Layer 13 of a small transformer language model trained on English Wikipedia (16 layers, counted from 0, width 128). Numbers have three digits each and are written without spaces.
In attention head 1, each number of a token's query is one row of weights dot the token's vector x. The head spreads its attention over the tokens so far by the softmax of query dot key.

Query weights of the head. A number n stands for (n - 500) times 0.00086.
q0: 483526334436466285641561547385445299491614615632381499348237415494553523529551485388617589417540272674579577448578474565506394340614207388455553500451665522612364522657349518623529713604426567476547569438418327479648327336536480331576592329628372641595740381339533606500725624479417488607547449536467587410420315401580595539347648397526554363419418612473677330719622397481531598666480
q1: 570578459274461487633560455408632377560486723740570478495427389498703481616473516466432514534514368635618515430653707570622438559605433327468589679570468513624532308377527465603542453552465615288522711504494506340449536485560646525315405534548392563552449387469578406493596542465396685633449492566436431481451533184553581507559503495479461480573495654453643649678560187561511522527612
q2: 564372511763701411478495485491442515374340317398434505628618611463347559371528348485609605482570561406391505562349367376411613447403636611788410290537429490527510556643404540446548403541587226591543299607473630589691397564540564572640504517515434545637528493572324562490376575382610291376622486427470455490598500521615474498432556549514543582362413458484394614377465560539412573511477
q3: 462492300474507267727543453410248351634444743526348418485322514446527499495635403509571654559535290721508597300472649619541411338462157449554515396459603587455354520563324480614419585717615501594500480584390397644653386441444438442479588506666402598511700313266461447538591503608437506570434360388480497443437524443632397510489650513412586570426352600462506472734508416502419506785430
q4: 609532536378382769377431433565582588401575373485532583565602564524425267399436492613502375415535698360573327581458520221523542532562670560360441632534374470565566614503551568380586486340198494421555259383466583413447740299476504593612495567427448386384436526649468572409478514323454614519561496709402372543416702564384466389503397566390516566662595355525458488363534455523536451333660
q5: 648558436658660670416394504577604686489445407226489402688582667496474460371493398585412528351409688395492453628498497385516571517404585749490569326536376495448563549504506536433637325498544469514454528503458418525499576495535499547569598461462551512365484456508481597539433449376450614464532552485436461554544573615425555418471381491435491623504614331629427599436379532531420547375437
q6: 407568483602545341513509505436387293519504541535369615468382359435493645398586325478610537740552355549419477515410483548330492499608546631766339322549521650434464555579327557516548574502623478624617361568576522637641484523522559609473346491549400633508511500418294619504429528548422377487649628536440390594529541499610606503451501649601559448453352494499397478432477656532384520447360
q7: 497502527444427266550476604243291306539507734586438382363207447403475545606553482386574716543455305545466519420312540608406598640566292489629594578402573406709509465601301487578415516629564620596526463597636553615977362574417492395423491378567525639621595543358598569590476266582510410516576553428546600548472473344414652602582673480316404585418467682497549610708432578594373619656322
q8: 598527585676435671454653470360421673440466447342516458573778639479379539507482419558512638450388639569567469658426617442396428382591641753587691524545288527536352379373374434497742542511604639378505534661456387565322633570524429547583489534471648442509449359615506414502624626379444566426356446592544433493583545486466509451543615385577406553459402459616563690484455472463535481542438
q9: 483504636369430403563422456444257259620321531555333491453349327577520691674604600417580510544419482662427483352361393581474505493436418576449381527449535528665550469526535493684415428410641558629389486543638532429793315566626456587409559392656369635593477390455426435538350252548451417481562389432493763473570409530451331644391486567481421629356375593525645525667578552818338727534376
q10: 602597504496543510617534523430207378613528637553549535503456520547422505506450342495623579691359296259581527309415498519462588545579566539586428375573531484538523802558336579620618415359386372404548291509638557548711438304648396447510627426436424432227639588403381554692322335611514688424813371517439459553451556378736367499760525529506636626583307538495687648453579595628470566668546
q11: 610417503476531323648618568398614386448460613445495432521233635369455515549570501628488517385344495729227376653404653611709565540212559683613594591673585373565439342610319355582721510575650610601460606527651456487771566687577497627377409536669472502324585512436637351669532612500400701614217595483479502809508368519518543396665476499237276291487583445354615590368491538409446574657418
q12: 498608440404576338385459389586413447515528678386348492410447727509394301554487546553266482522436403222710534638462432520378575654768596749623453479558342386616560481634355500368451628511434540351561685282442854510733527600381495497600583589496533402308606755532526502436266368501499511243639498618526536556449326276410683636527565334508436478740578510534432532510489523540296466299569
q13: 423416477444530375646373460623540470486601556469490658510433456368559423319502376452563472591483465581768552422450453599382622478546601574633369631529495556602440420432478435476385497632544585586493561378403683602555335587682553385394519541499490427381513360470451497388529474492564486614546436543532542603464478443591385639526574624396373428640688656491485369630450580646603549597568
q14: 576459587539220579359476461541481552342502290451615381548439319532523582476407463399459539423414405735466617584636501560800651533569473679517677541448525428527202406271267231444611471491604496662424664596443356523611676676294155390380596313582454478677496389405372485488552654418318559275306575400419330573617594570202472405402464654533465482182639407453509687423316503384432712563571
q15: 516599340483449609679413477497350389534550615568452500375445537378629795704506716416574770346360227452486723436466463573534576637509515590534624581289587624593534523532491351479415630717527579699500598574768534349657414492515593348530323414505475719607563493472570650444587415577688445443482516514424432419685408472482666621237467568409372499438317597521759366470406618472329484396579
q16: 514367428579599506292649694593553527473555557592196411527600476438601364445580629673528480557682339422662427463652687339322486555538333472474383390481224453530516490692661435534642400546385269356526622360548449581398661486497434576691707498495604518595386659567549298636318484620405491335493322687774635425388708283449466382384570502678665527561447478557650545525687356394405422362406
q17: 658649505504636342572658494621561623368584407372576561430390464455532325300401572499380256318414653377619365377364481496530682546593693587379619360579552442346559664506506464205329583433494392478516706279425676651543517442489202347476659482316558394449528639590553475505524488566492690334711597617588606509378589392488392519533547409474458785707687458440544527421536577477422555424622
q18: 565472586455628611512595505615485523326298432648666657468565221525606396597523509509633405325455549579506316511528493490429555455656425590573414556484476608454449507612418581393478581453403562409548209488639497387325589335421435304488469536476388491363568402667549623602449625475499494468485569354462280616478452618587415361641520515433549396616453585417220780597505566513429442560542
q19: 549703427299615400252410330562671262330525603305477800155520707323440541439299369686564621918543673488708681562577534431340516493696472548537358366613463523472586562451632718482519432661580693518629590319451557670606268518492413589397625583457832533495460411702543407309602474511516313536544643553753657413484383677559702658534526711349207325636502506545694391426456474472383687458477
q20: 358599446502487383755470419322482596357478572603394558407438579423456543349341466146429671551625288444568707541795532635509489436578405514549761347341657660536367443465451373455405561461485373452497629690399434541687558574428426389458543501465530389392487401589391583630441546788419683577650318527562690472633670503516584486508606678505613490566292498582570598407517635555724472658536
q21: 431636290433319485553309536587450346358321500460344575377519352397389569644377355633250450678336442494632738461443498598459396487338640389612543612457323343545235605423347407526780645662486390462568615245398481593497478611362431745477440723601615461717611642485762492327651603545621357268332422456599473468547452603388314601314553398538557576432452250497552533503277533726414512568463
q22: 254709400459478568381271412557581495390436654218519493510593321518457283535479356759687495414402769532719349472260479594469565476317589660501577713513469364465609492326191434584686604536128771301516570084476456452364524640563480469588449570653681389573850618738707544623590522719592524437522387659685875265551444446500718703565606277553398401489713267768544520633435539539326581603571
q23: 475514580483232515651275393649438524580493584283569421526769800615491568778447502400485595364368752596611394660385494465584507654412391418670396521380292518662458440402434631456595363446570093334551358402528519540459692517551475673591553441615571410464482675600545688623692265530553418758509434564444590537762468519505643310309675441585467594452327361496631654603431489479456519536365
q24: 666432376282366335118461490587413571384602390442555398247484555318624394566578503479168467502508627373573427527611374607704538463513445600465444510393227593637793411482272552618470597517335514628578665214275653549590559412598274504445741567717514586618872464432510560422537746611309455487450598744732380543498566384385617442652504693600435350447405397409612564567338583232585650372461
q25: 305641451487591537423678262521351153617555847753539487513719533505426650590481603585523474280433346477324763535419618502628555385387361329252465466470656445505305442456494556746309463521543424600550761382230458315317437492536549699545505610637532588575732454536694427625396467590331504468404412540351721248585254589422447514852668512453640493342367798612470473460341503506116473658613
q26: 778262822554371702694533441669416251527458453405568501509462449324416581569338685585314775555452450639384702741632361489361350482553488897676639280535501477626504254571511364559265473571487490604489508600691225562310627525377381509478400560566594713524572536475475482356478621554589465355493460421674529448491445520752423500659319479492653765489365660740583632425610474556729585507494
q27: 300397400499476478352532486592520453293560221417084405734656464503591466464300290200483216461503519568581652581429523602471652598494489658696298290572460448242413391413358429326315507475683654684497480421349418538360558582594552424543529423426503457348442445496464484553742517426308489539304487568564360802581268791502658365316710359413506417333578510332498699368294363561385396718818
q28: 631704594267442598749232583611477459474749581535620232420681205684457440804391782066552501498556452302660502583494501368530638459517671333542564683494449209728807430304515588670089474467422660691436492584497579541733445500150258315517624380625536410487410740470383795786721338585356607541559549521575370785299579825809567364488593189547612335516610586439281538519671419527557217484477
q29: 543417389308579306444515686487178503433307719459224429433341292494776632523404487653386641589415349488427369352588577365245505670540293561467326498598546489421708478629299214398709380390557247313447398445632446476606517423398897420383385516718491561555540706535733836503590302528432621528395603598539597326349252682411549569495418563470409360239365558465489463782668377633256497491599
q30: 542397458543503538583523490265514495436326481326479567410269629512706317708609448357247525537373661586327344866676560456668281609356569718582560696516622367566467496485349535493658591344602419693078549415443475533492721619766287467247392399333488416393462524367494511563583571315404668418449829660419749548472413621137449710432252511452484394446742465349620573336513456539377536430653
q31: 465470215699489290658500497661354405435430429695619537614109757368524544298614510701402473692481577753461520132470563619312670429668372522399159304504564594434403627394575380798504448543464499440591719234520719324510321564414539590535467594472455454486718347670571397620460424321476556414758439294698564450552593441472507462607462512449692622585569477348560477632758433559622467419608

Each question shows a short text with each token's key, already scaled and adjusted for position as the last token sees it. A number n stands for (n - 500) times 0.0028.

Then comes the last token's vector x. A number n stands for (n - 500) times 0.011.

0 " from": 477468468573510415474499445462438412554411274524662754761526625566466572377489576515584484580491
1 " particip": 586423413565583383441386493448551406517471209461690609599377564529554394413428554461419492575600
2 "ating": 676504383481687366488314444425557425531368290463750606643365527459711403294479480432467533338603
3 " in": 591558410473660428460370495383452446524399296505799667677492564477551527366512469507579525454479
4 " soc": 393589396412621536509407520505465506596456458499679595601347542479648527415481455432570447561617
5 "ial": 361495548364589637470401548388524477609299416533783646590410589507700411382437522492494406555591
6 " life": 441309632336580627563383579391527415526385491376654596556424465555700395368415518424534459532469
x: 648504670551510407603594549523490602377410589586528640385535437601501521548381533549619412509560560551490549517531542458512578551548261445381517691440287599432480503605544583608446616337457125274505371515574497622442433413377475650607609624357586470492542703478528562629511601605568562634566498645363432424688651483486505599500557422595676481567445383550333563543663528592439456485522
Which token does the last token look at most? 2 "ating"

0 "ist": 476473492552513421497491463493447426536439295502633703739483653562454588421461602474577419611509
1 "ing": 524449435554558425470467478470464422553430301491640733719481643540471541397495593485584430587515
2 " of": 531472436516577449456482496448462427556419285508675733736533630545463567395509550503606423560495
3 " Cap": 446497470413565475533478474466641375581424352491749656544442552536582524492490356626468531507583
4 "tain": 387547489340621560411431522422481403509390444540663638706537530410614368508469423530547516563659
5 " Thomas": 390526443285619569370375561392440378481423463435618600575447598541683548460524447548557458438567
6 " Charles": 433389622337588633403321505420492337511397378442570629513287604589653529451553484555512423387545
x: 538308571455473371635520518631517346547544580435550501475533541391496496756316509444264562566578478621475509604488501440351539527602261616503525526356461610514347431632614528455377429439504241584646617489494541621524555251709372545531507655430380450541402566629691574638355495689460542524399381562403530432593562541541486554418643375353467588492360372490427479368659453490342304444462
Which two tokens does the last token look at most, in order? 0 "ist", 2 " of"

0 " family": 458458482583530419483488483434437434547395313458620727703453621534489554398477586465572417532531
1 " members": 557403389605589400458473465419453420537424279475656683683447574508514517385503611535564456511539
2 ",": 565467401533584428420476480448475426597411285495678721739499624538508573425493577502605485556523
3 " pre": 441548537492596534604475452366529462466371240484772635631530540486586515512472514642440515488437
4 "vent": 330604505272621603496358478432517404482474305495703754626483379502682358358554577580472573495537
5 "ed": 306502539317634670519352567406484443511383390451801695586445419418691407372579473636642613507549
6 " them": 326379552330574663486386527360537389543295329441834592621369365398615470485561399690576620548601
x: 433402738632584558599496495594502478538440573453726682419485425422509441556316485432333349642669558475466398464521575439476533590494285445621500582492494487417647476547483599507461558455482152368598419409552509572300573510539508554419567515300505469452446511678460495530657571505343619454470240668626505601659491449409498625556607308620447512553524309559359533494646330358448287406587
Which two tokens does the last token look at most, in order? 6 " them", 5 "ed"

0 "c": 478506510531491447518490449492453427563467287516612713777537652582445588397465626472579409617528
1 "an": 528464447534549455485491489480448407533464301475611729713484639546501579391494602513556366585486
2 "u": 536483453513574458510480465478460412539466297461567730724495683556423597411485584488569409603490
3 " was": 569530393479596463424434454410430381539405319553751721720474621573515508417466538526609491555493
4 " ar": 467533543447583540580539516464621417511404403507733686528572555524606501325373493545404454541524
5 "rest": 336423622325628629564308552446498471455535497437602644583435569483657362327545545627626493504416
6 "ed": 388294630299609693578339575449450449496418356489732616569443521526710458357516545596634551579481
x: 576465609446509558512524431659617345458406589537600668363562462516468475542394492445392415579631433434495449541552527371399476441565247447345455679563551420529356426458426606441630526331355153383557440452527531512344527332510514475406423573407467507424330518689598603641521465527548537442457212690523484490747653585584427524447486289560453513542430331482379610468394472374417426448574
Which token does the last token look at most? 3 " was"

0 " This": 457445502593508395438477484407448420530398255520666694722497662523478529400479574490567417568552
1 " became": 547388383611594418370414446370385424537380350505722655705455601519527452337490567561616499507532
2 " a": 563480435499580460487489494422494373556402305566725759706485646523498572369502525507556474574550
3 " sc": 489612485410570492567413507467552386529516469530678581584453531529561515388433384613604511463538
4 "and": 372676429316561591410415607503427526484429440531592615601384541475627529548380474713632373530527
5 "al": 217521559274581609423348533451481370544328329478701562546426506517696401295399607513611349514460
6 " when": 391398590328646604468294567344471373529360339478663706704496645506594372384510558552577561422452
x: 524408600510604393533568521478551494506368504492584567408607562441522408479506350345405529285574433577590456547534527364440643489460121428441474612493543493379419373550598522438400477578444124439622557570519398461430416464547347544543512651510448494371496417643694573546453491571438535536498484595486490483620444509485526434498573451489427398641624416543376578469553434451440470441491
Which two tokens does the last token look at most, in order? 1 " became", 2 " a"

0 "-": 491520483503499455509514455511463426584439307531668731796556647545439612402487568493639448557484
1 "g": 490564416506548558519501437521553380549491400595697598784510699446475500427450358583631493456481
2 "ather": 643505293479600504389408568382489423501397354533743484684426550359714351517509480656637373543506
3 "ing": 583628351396657493391371563417483437497330386439661648618374603467598352336479507535614386499393
4 " activ": 407484419397462597386457554498454411525531403410614536565395651432497446480454485513576407477460
5 "ities": 274491521225656615467284561450516433540434451488639551567246456540668323458414472448695481412468
6 " in": 487440562438597560517419499411474438561445310506675721708472609511473569395520497542601465472460
x: 522400629509532284611522502477414598526474533382661572523601621429544497425424468417296566372499394488544388546506515470385499540598202416545529647491464439414427508498621494320401463453479079542596645534532504419452467429463405476551459615437498459437561329621559530553558589503473408474500472612501525500553602489416572629403513366507572374579563481525282622398432428436460461494525
Which token does the last token look at most? 6 " in"

0 "a": 473489502548504422504496469482450437543453284497615733738509654563437599410471589472586416615511
1 "ut": 592466429543563417472473476490485399509452296472617733664450671544465579447453526493492451567544
2 "if": 587502332408577470495422446487526306501476354466564667709422632619467430296439497563474439494577
3 "ul": 516540443473555517458493486475427389521465347436645756738473625560504507373455644493559362601489
4 " and": 489572436421609491442457500431481412576452327497652737722487652562478527387481594493612436543486
5 " l": 420410542377499480508467522510472376543509426533643669584393625494571487348414531521523611523493
6 "ov": 488424546469463566519438555453486551557315384527813696582582644430567454428528520607626303613484
x: 547487737589463410600648500378577596632545399453698663541507473518605552527561530389418399460472471554631523661677451416465692657541479447397489565496448496571514406527583650421657633435261264333438469460546605498483553348356349511390568883277494334425429400544672382472645584514505573267665436644667418560578605532379440436501521527582538546572431442518445574370492387509348457434671
Which two tokens does the last token look at most, in order? 4 " and", 3 "ul"

0 "ian": 464473511548524435483515460454465390550424301498637743743495670549479564372473591479559403595502
1 " and": 521424430572555400427488484439475415576448323502676720721481641550485538387484577480606446547500
2 " English": 652472358536628411311451575365528363486377382488720660588464531458663508355524414522491451558626
3 ".": 510505472482545449471483468490473406591481334502639724800515608529475592431483545467627516535512
4 " He": 438688382320759532405284467294429420557322326496797622541299561458705405431554483534519503363453
5 " is": 307570519322706563384223472210381394453317356568967563634447536536630415442485515727608502377483
6 " married": 399383529433524681477368497345535427580355339410873653459521519444713419368483619582692603390414
x: 656522660517497408482677615527577393469484428562662720343499635480620436609549483538478465523641456346602534624422524454426518444563352429491509580429562573533498411564652629485560447256539252433531551391535722593219618426533480506333429794391472518358380544670687525526444541569351530476435321569574420513672580561595600394469652462601369404456493438368300481405543588259424419420623
Which token does the last token look at most, and with what share of its attention? 5 " is", with about 90%

0 "r": 495509494532501455526499485503457435553462293509587737766508676595429575430444614461567375631496
1 "ust": 534480421533542450493470486500452409558462321486581721695476676554464523443486575509574377593494
2 "ration": 578501378495604453442460517482452411506437375463590702693414592578519496444478588453603423541543
3 " in": 512525461473574465494474461454457415555426289503672752740510615553449587393512571498584454557498
4 " their": 476584456424629507474464489383498407539397268513697725715483622493500535382492548465550473596521
5 " beh": 404453562448561501494457512361589491554393285501726627552512604505485347290365488516409441559602
6 "av": 447363572445598521553369535481450553485522514438607614632431567456586502346491433556647356399411
x: 582636732477508356643627497486530500559532433406620717435631516471525446453682563466334493473605457586769483488616427476374590531592417653285610629397594513553402478534458682364585511438424371369452431501606654419624516356456398424505499657414597370590406457632681363621595671459466596558428460716482474526779653394388498536559534295616676475557533367504354711416569452506308302494416
Which token does the last token look at most, and with what share of its attention? 4 " their", with about 70%

0 " British": 467455501590545399426505469442462387523434323478618729707476640558505575371454579468549416610518
1 " with": 525443425549555410454478458428438407540416293496663748750525629567469559377471588525604493556470
2 " the": 556480437512563432464499467436501397555427259542691754728523646523491570361468564476591433564516
3 " German": 575597342497643514376415508326436323490335306514662691636468664423577507353451483491505362628565
4 " pl": 387514518427580459579459318433536258538547336432661552575475590434405516403316486513482547478578
5 "ans": 297516549213604605413289593443513384528382449526774604499441405411668349511504537534715415474548
6 " to": 348377665315610690448324651267357350539394401547670663579359606569718391464456546592552472487406
x: 469373547390514381579539456621571540521309516463597596430549441617530452534445572426430426449610542443654484702502464405374517542548289487572572537410437520495446553594434589301369514582437051601617588521508453415347547486335522558517511638359440436479489376649639619518511541577520453562581444671496615407597618504384548492456605443406561473472549455723357529333455479446416453433574
Which token does the last token look at most? 6 " to"

0 " as": 463441463572524400450483423439450392562401297505674739739495636545483522373478604526562490569506
1 " a": 523460454533554436481487495436485403540430301555690751714509657548464586393499542506568438589534
2 " me": 609550398400622528512367520422473431411476417445732626540438469429493454498374368696482445491579
3 "ans": 612751259294664534378302603446463386490344396508693554576470462414666360391528650628633490504668
4 " through": 453597452348632511496448470375519359593364247460715720656457625569568449375531584649534525470497
5 " which": 347546507342668556447367535377558390585352233538699695715444590495584367383531530569568572492536
6 " Man": 457389631388564609446359561459471430479431451472664556570257530528751460314488400701477453431623
x: 658462591635518276593361507590487666592466537499535563490407624379434506613580592397367561529557458610623353601561615525374589571514432478445415489410492591467378566519714714713357408661615307554439560290593554462554562454586322663533309685453480553397404552611580522556416492465391622458545487545481435521677582754305450694495675331572398457525405290517347558354553571515370380559381
Which token does the last token look at most, and with what share of its attention? 1 " a", with about 60%

0 " they": 423435477616522378422491437415419423557413266540695710717451642542497511433478593524612472548509
1 " t": 614457386513587472558397494429460403542472375422625635655419585573615413348427622635592461440459
2 "re": 561499444473530528487459619430524523591370456551756597655359640546712354514378561617518295493566
3 "ated": 630663314370727541423344573386407467530344339450800612631422478485718359410602564646632501549471
4 " w": 482534462473593537598496466475535437550379341457725581672397564429555430370534348705442533531566
5 "or": 357448560489629540546398458465567405604358261492792515636469535441650452398445421553510431528558
6 "se": 406391636451528623544410565348597457597312430452792604632397486475784307347552501705549442499561
x: 532608397550575439595605694492587355569449529527610515605435426587544481415288524385472465570495539554642363512606721531483434489373305500391473571317544422502397429509508669371464597356426192328623480506428587580537563320327418723571533650364639393336565574656535562500523527600490503464586467682602411468748528609506444654504379424596403487462511599551380672565645474540519485303651
Which two tokens does the last token look at most, in order? 3 "ated", 0 " they"

0 " re": 505511488501515468559491459514442441513448336519649732804534631600445605419457610486609452595495
1 "ached": 537454455511576443514470486476473455535418277525680742740513558540566518309477584501624486579539
2 " Roman": 552512453504586468463556428420570342555339289456759689597464641517601524281472443534537385500653
3 "ia": 592580444444659436442426477442495410536364384395674644581471526508542511360412520404559494626601
4 ",": 512558436440593478450459474444479416593445296499661711753499632548468564403454564487613479579513
5 " the": 384512493414635530458434487369556359521424242547717772638507604460538543315487523495556465559507
6 " two": 329335619385701668559367541200602378544425238474712623500428615344595409333507393598513499427494
x: 507560695445599318603597541484617447501403512432555481502394524467408474635434511628431560530573439429597314665567494360388570555477203433475532627481557497478427430551605533470349458393463145524453339451474528478409466359516392614529626646439466449347464584572505384530621544623562546649405612629580612484571600558517563539525556494510513324647559537510383611248574465422470418461638
Which token does the last token look at most? 5 " the"

0 " and": 445444477600524388416507472440456426575432309512676716737488634544495537405495592497613460544502
1 " their": 548398424577580392411472478387501384551414278520711691660471643455544518396514533496571455592485
2 " f": 542520343448568477431459503422484413579461417543672672463484649491488407299364471627478399531481
3 "oot": 629657424396649514538419508343542435452380345508784593713421554446714354374437493616689373503515
4 "man": 461675379346646537369400535435439455538340396432811645583348538501694460397415501479572429460450
5 " Pet": 427464538392625587486371506498448501496419409448646615461462543559546520407501284689625410410641
6 "ter": 462458611463579583387354590384420489482384396550752673619408462460668441478534436720495353549629
x: 640511482518669361627559431742616291591405740583400412456434441392687490530395517430220626398571550468421494595570546640435563616473355593407552373403388354480408483620414739459489537483506256500387542356491673552575522350447416526492548509431572472429349597745525317516635484595581462406500330478417492531708711622512308537403582327532527469566350710479559546549490487499435409364406
Which token does the last token look at most, and with what share of its attention? 0 " and", with about 80%

0 " exp": 518499473489521469556492452473467438514520308496618692761541605609441572406426560508596411579548
1 "osed": 552394383573616423482420485400459400533420304507687713673447605481555462399540586486603457546560
2 " to": 594477362496618434434452507385417398555390299509671699705462589569567508380517541552550488542491
3 " ab": 541513496342577524588451418314478399509362453490793670661545584588544461367434452684433581518674
4 "use": 404708434240701570444279535350478312513376378366634630570341515363748290336538463604394533514627
5 ".": 506511505469562488485480465472492394597476324497629728804521613537472588429492542471619515539525
6 " After": 421398567361667622495340500303486273498335164515706678723444589505606400312531564625598605462380
x: 550377656508520511526561423596606559562300444517556545450522570517519501509438407342288526270645324406512486619504531330428488438523179436576496609311519411359403453545573631374420435566442163448600561631622544479382425477548398487517477735500460500425551379694593517509594559518367562435547379665420443457594450550550569444460544544446400431545582481536366620468582443455450468470544
Which token does the last token look at most? 6 " After"

0 " year": 469451478562522399476474472457421447583441308487629673765487626560478575415495603474594459576522
1 ",": 511446443557542402443480460455459424588453292512649702769506625546468573428475581493617487561505
2 " the": 607501423521606407426472455383511353518419224570729751695477598448543548336496534519593464521496
3 " s": 465608484457562467562501442423538389508403406538669630638530666361457534369383480547576552403493
4 "ist": 426617502415656532461363472352490449395356311504784561626438496425554449487352480556616385418481
5 "ers": 250570572222685628442339556358447357543342360585812620569357419464727407442431524686635484485435
6 " sent": 465278651379516711566372551429475392522417371411690596574465464436650434394474612674649567492428
x: 575399616604446508518607475665547596423527449569649538349520638473477392580455449449342492565544558290593375615577521374427515538544408519341447703442455600502394504468531539505373419282303147452550616544544518552299660409492353466350371577350592410399380428670696438587534458523444625358397372697576374484628545540334558358456494417444399525508521395494288563347443414445503523550598
Which token does the last token look at most, and with what share of its attention? 5 "ers", with about 100%

0 ",": 458472483574513409437498466473467428582441304509671713755507642548476567448482576485603479563518
1 " their": 582376407583605364379451477361519357531396252539760695584459607406581490422531494501535502573479
2 " father": 751523263530677411337417512340456386532273358470806580450364561411711408434383435523548524441445
3 " pre": 466583523493580559558456471357463450465342269447781632676548576503600463489422556664547429434393
4 "vent": 347626483267627590453316507391451362492478289468626744646439457534653344354554627606514535470493
5 "ed": 247511545264660696490283567299446361482375368423783646588393379455739320362567545673656539439525
6 " them": 297355566318581673478349554352530402549289349414859576573359408396613426483524421690605593539567
x: 488404705659582523578496529557504514566526578438774671404504449479530476601293508405329347633652500474464424470534538420475525559508296426541507582484530545412629490550544646513462532438501135396579405449556524564293603469552524533447592540301544469445475476697516504499618528552334620468486212679612517595670542425435521600539604315543399496518546308555363556470592363361448304406643
Which token does the last token look at most? 5 "ed"

0 "2": 491495501513510440527484452479462426561454286520640716800504663564443566406447618444576440617512
1 ",": 507454448547536421455484462461468433588460309504658699770526639539451559435464580493619480571509
2 " ": 565553379487590410477473497391544432561500428560727673606455567500536560466603478500517536464442
3 "2": 533544526455616512516457503408561451512460311504722565709425594510641451463398545440489481524476
4 "0": 378522515437612521551453504388606505504554398460726672639525498433537459399482520464514450532450
5 "1": 446474562512599531573444492379606456544583483478758556640537460444564433400438398395483444528462
6 "6": 530430496516530519554410419403496421543501416494738655801529574414673406403539548376492586495498
x: 502559506420518380698665671502494552456373507417467586501560425433569616509554527410474381462598412467591502420559626329400517494549196519432376648594458425481386394706722588378481419447406317404608476580540567475363457296448314547549470675454374362404465602637649471512501436574386488248466502541547490444530540581433575587375600474419587554522463503460290697589582540452320379479534
Which token does the last token look at most? 1 ","

0 "ed": 472453486560535407488476470465444420549428292496638719736493631548476554394500600486594447610514
1 " them": 541394427573578418451469489427485410532415331452694677693443584516474501449486550524602461581548
2 " from": 561502421512571439478477466443441410556416281488643734750520628559464555367497586518600450580473
3 " particip": 510615407445620471498368515453533414497496243424651643583391592531529402432425545473446468570569
4 "ating": 421687451359729514518293486410545424532365315434728603629341510456720384308480479437502522340597
5 " in": 402556489402657542500366521379436429530397304482784673688489558486547527378512485520579515470474
6 " soc": 464361542363579601528411513496457490585469458486684610607347535479637514421488459443560442553608
x: 551461698398575320705529449591472612467350420458582777512503533482352557530448575494432426524629583649622472643452552482416586540631318418529601753507429660466412554619608577418466413378432251352445345441497556486427448515455327695557506563317546412452449530566469345713483621504474573373588427565345374565515567419414608752579620420370614486368576357701408641507312562525537488501503
Which token does the last token look at most? 5 " in"

0 " the": 466465492554504406478494444453485398552430245554684746735531659514454562365474567470605430563524
1 " Sc": 539456365541546367459373492410484395532455429523635553608438605498513383330433363571582416463625
2 "ots": 681491297485617420319435498451435358516375321508699535670317423408646437459368555578717502493656
3 " Gu": 535502428439619542462394506425376540544407380437613593501502585607588507358511410584552338499453
4 "ards": 444641439380621471375352554401471352477370369401728567580351369488642483494340598527586484531607
5 " and": 282560468252752617385286612287438426526445377389639601561376548525564411432470582484595453351507
6 " r": 459348647370527579521431568367566356628521375449557558569447615555495351398363554539427563441582
x: 512546626626533405581623568560534625466301429501694449366501663670544530364370552425522358400460729542619455569487597367303678462687506511400531768452339664509450644426585413470509431661260220656493489483532512429378566383623251536530559595479392429396550582464627640478499535638602491535517523523670522510547636498459507597525591445340456389683580418631472569385534297489428500340393
Which token does the last token look at most, and with what share of its attention? 5 " and", with about 100%

0 " rem": 522493513508477459577508408534477424504442295529679712791539596520448598385411649452562493578502
1 "arri": 648420351470619428469398571487411468425463363374514673604417519478587395483391483585540301503490
2 "age": 619493388487610443480443505412486387488413359425648708660434553481531473420485558501598426562533
3 ".": 504499478486542465475483459489474403591474338501626718808517606517484588423498538473620520538522
4 " Christ": 428592445403584549324439545376465372468342419491703592539445486519713560291468491748579399474528
5 "ina": 390565581321662566362304537374445366501260374454704597504432637469585450495452434593585449485465
6 "'s": 379341538357650682463316637222504333479361263478659609485470635409543435372554549600577421556426
x: 531439738453562382614491427591564441588441369506495509476468436560538415608296443603383407528505453445444555700590637379487530596552192485467456609371563575367561458549485429477381447426347180572447552497442481561447518229495349499390591651268579441406376364696526458455576467618649501564489343550327521561450642449531645532501555539406393480485491481438460453394461437398394432473490
Which token does the last token look at most? 6 "'s"

0 "al": 481461492549524420499482457461447400539451285495612690744464674560467547384484606469556396608490
1 " when": 541418409570569382414435475389462399543404285501638732752465671560504464380479594539600491526460
2 " the": 553487446512563432472494461430499396558425248548677754734511662520476564348484565490600427564509
3 " D": 532526419450646458482411538430481450463464386540698689595364641482522424309433351607530401540483
4 "u": 481498542393567560574424400485473398550375409472605677603519525396464420369544371683580381652588
5 "ke": 320507564360617585430326512308386415451343476392619616650403485405617315381548505740689256452598
6 " acc": 486397578411585527487426472278415444515525438403729607552636530534470388448454589725606592442489
x: 549650517694681603512583532653617598563551407440520612345552571601616501674473558545401436313567565489591334679614428468363425409538547577559422538625484593457492416496540413437457360435360248474590581555352550483378462381722363507614562608334515511281270586730543408594299631743551358531416306561622535428511522607359506502518557338405510326460439200570475578470302450382536490518401
Which token does the last token look at most? 5 "ke"

0 " of": 464490479561521407455502476453457422552421287530670733760536630565479573407505550506605445570495
1 " the": 508457474533529415480511463449506398554421261557700758723529653525489581367477558460577428562537
2 " Sc": 545533390463567384464376511449518402540479478521616548592437605503522434347448336552554427474605
3 "ots": 587628342394613461332409494484456351520397348506708534662335416435661481465373549565676507500673
4 " Gu": 520527468408591565473391503423390521545429384445628608484508587618565518361507407553545340501464
5 "ards": 370526505372614495408336552421491344472394377406705581572354379517631505503340604499558477538610
6 " and": 348355597281700671424274626317450415507459390391634608549383545536558430433458588458584422347501
x: 550543621527502220622644452490563442503242485568639589344459613491543527552445540446507420472486516547605497659521451577405524507571176488422429518381411478458483502582466443401302415460452135672584622541562467649533558407566444510432540502365545460496499527660666530537516509660611524574466563670433461476517500408473534461346519372474446412529566360631583448476496411368451504431466
Which token does the last token look at most, and with what share of its attention? 1 " the", with about 60%

0 "aj": 494488496551496437515483456508433411534462282500579715764473685590443600397452601461564407619526
1 "l": 522480459547524424518506463495449418547469284514603718739450692569414601409459597467525421628529
2 "is": 548485427506558417455459494480486396511441344481602774677504654530463537443472580476538383605519
3 " (": 494487482483521469512513462506486435567452313504636811746529681593411574418453585459599459544488
4 "P": 466498497478553474556473353481553373531449269523687771655446620532507370384376463500524459413562
5 "ar": 484476542413495555515433462436521415574441316523765598613463568439538325344438419515379359467667
6 "liament": 453381584420607640465374505478505499420464511527792575668496515467614256334527534497664416443761
x: 447532469575669223672550509803494559435484478527556479419614488375473543580566479566305408383642465443531635399623423413429599665598434597367297539492464718506279329578674589479584433459605326305571429527572557588586342436403488741426387532348314344459412596591531502628670469580480571490789508521456479511628689436568378543481563483559673440560483451447364569484486484346343456350550
Which two tokens does the last token look at most, in order? 4 "P", 5 "ar"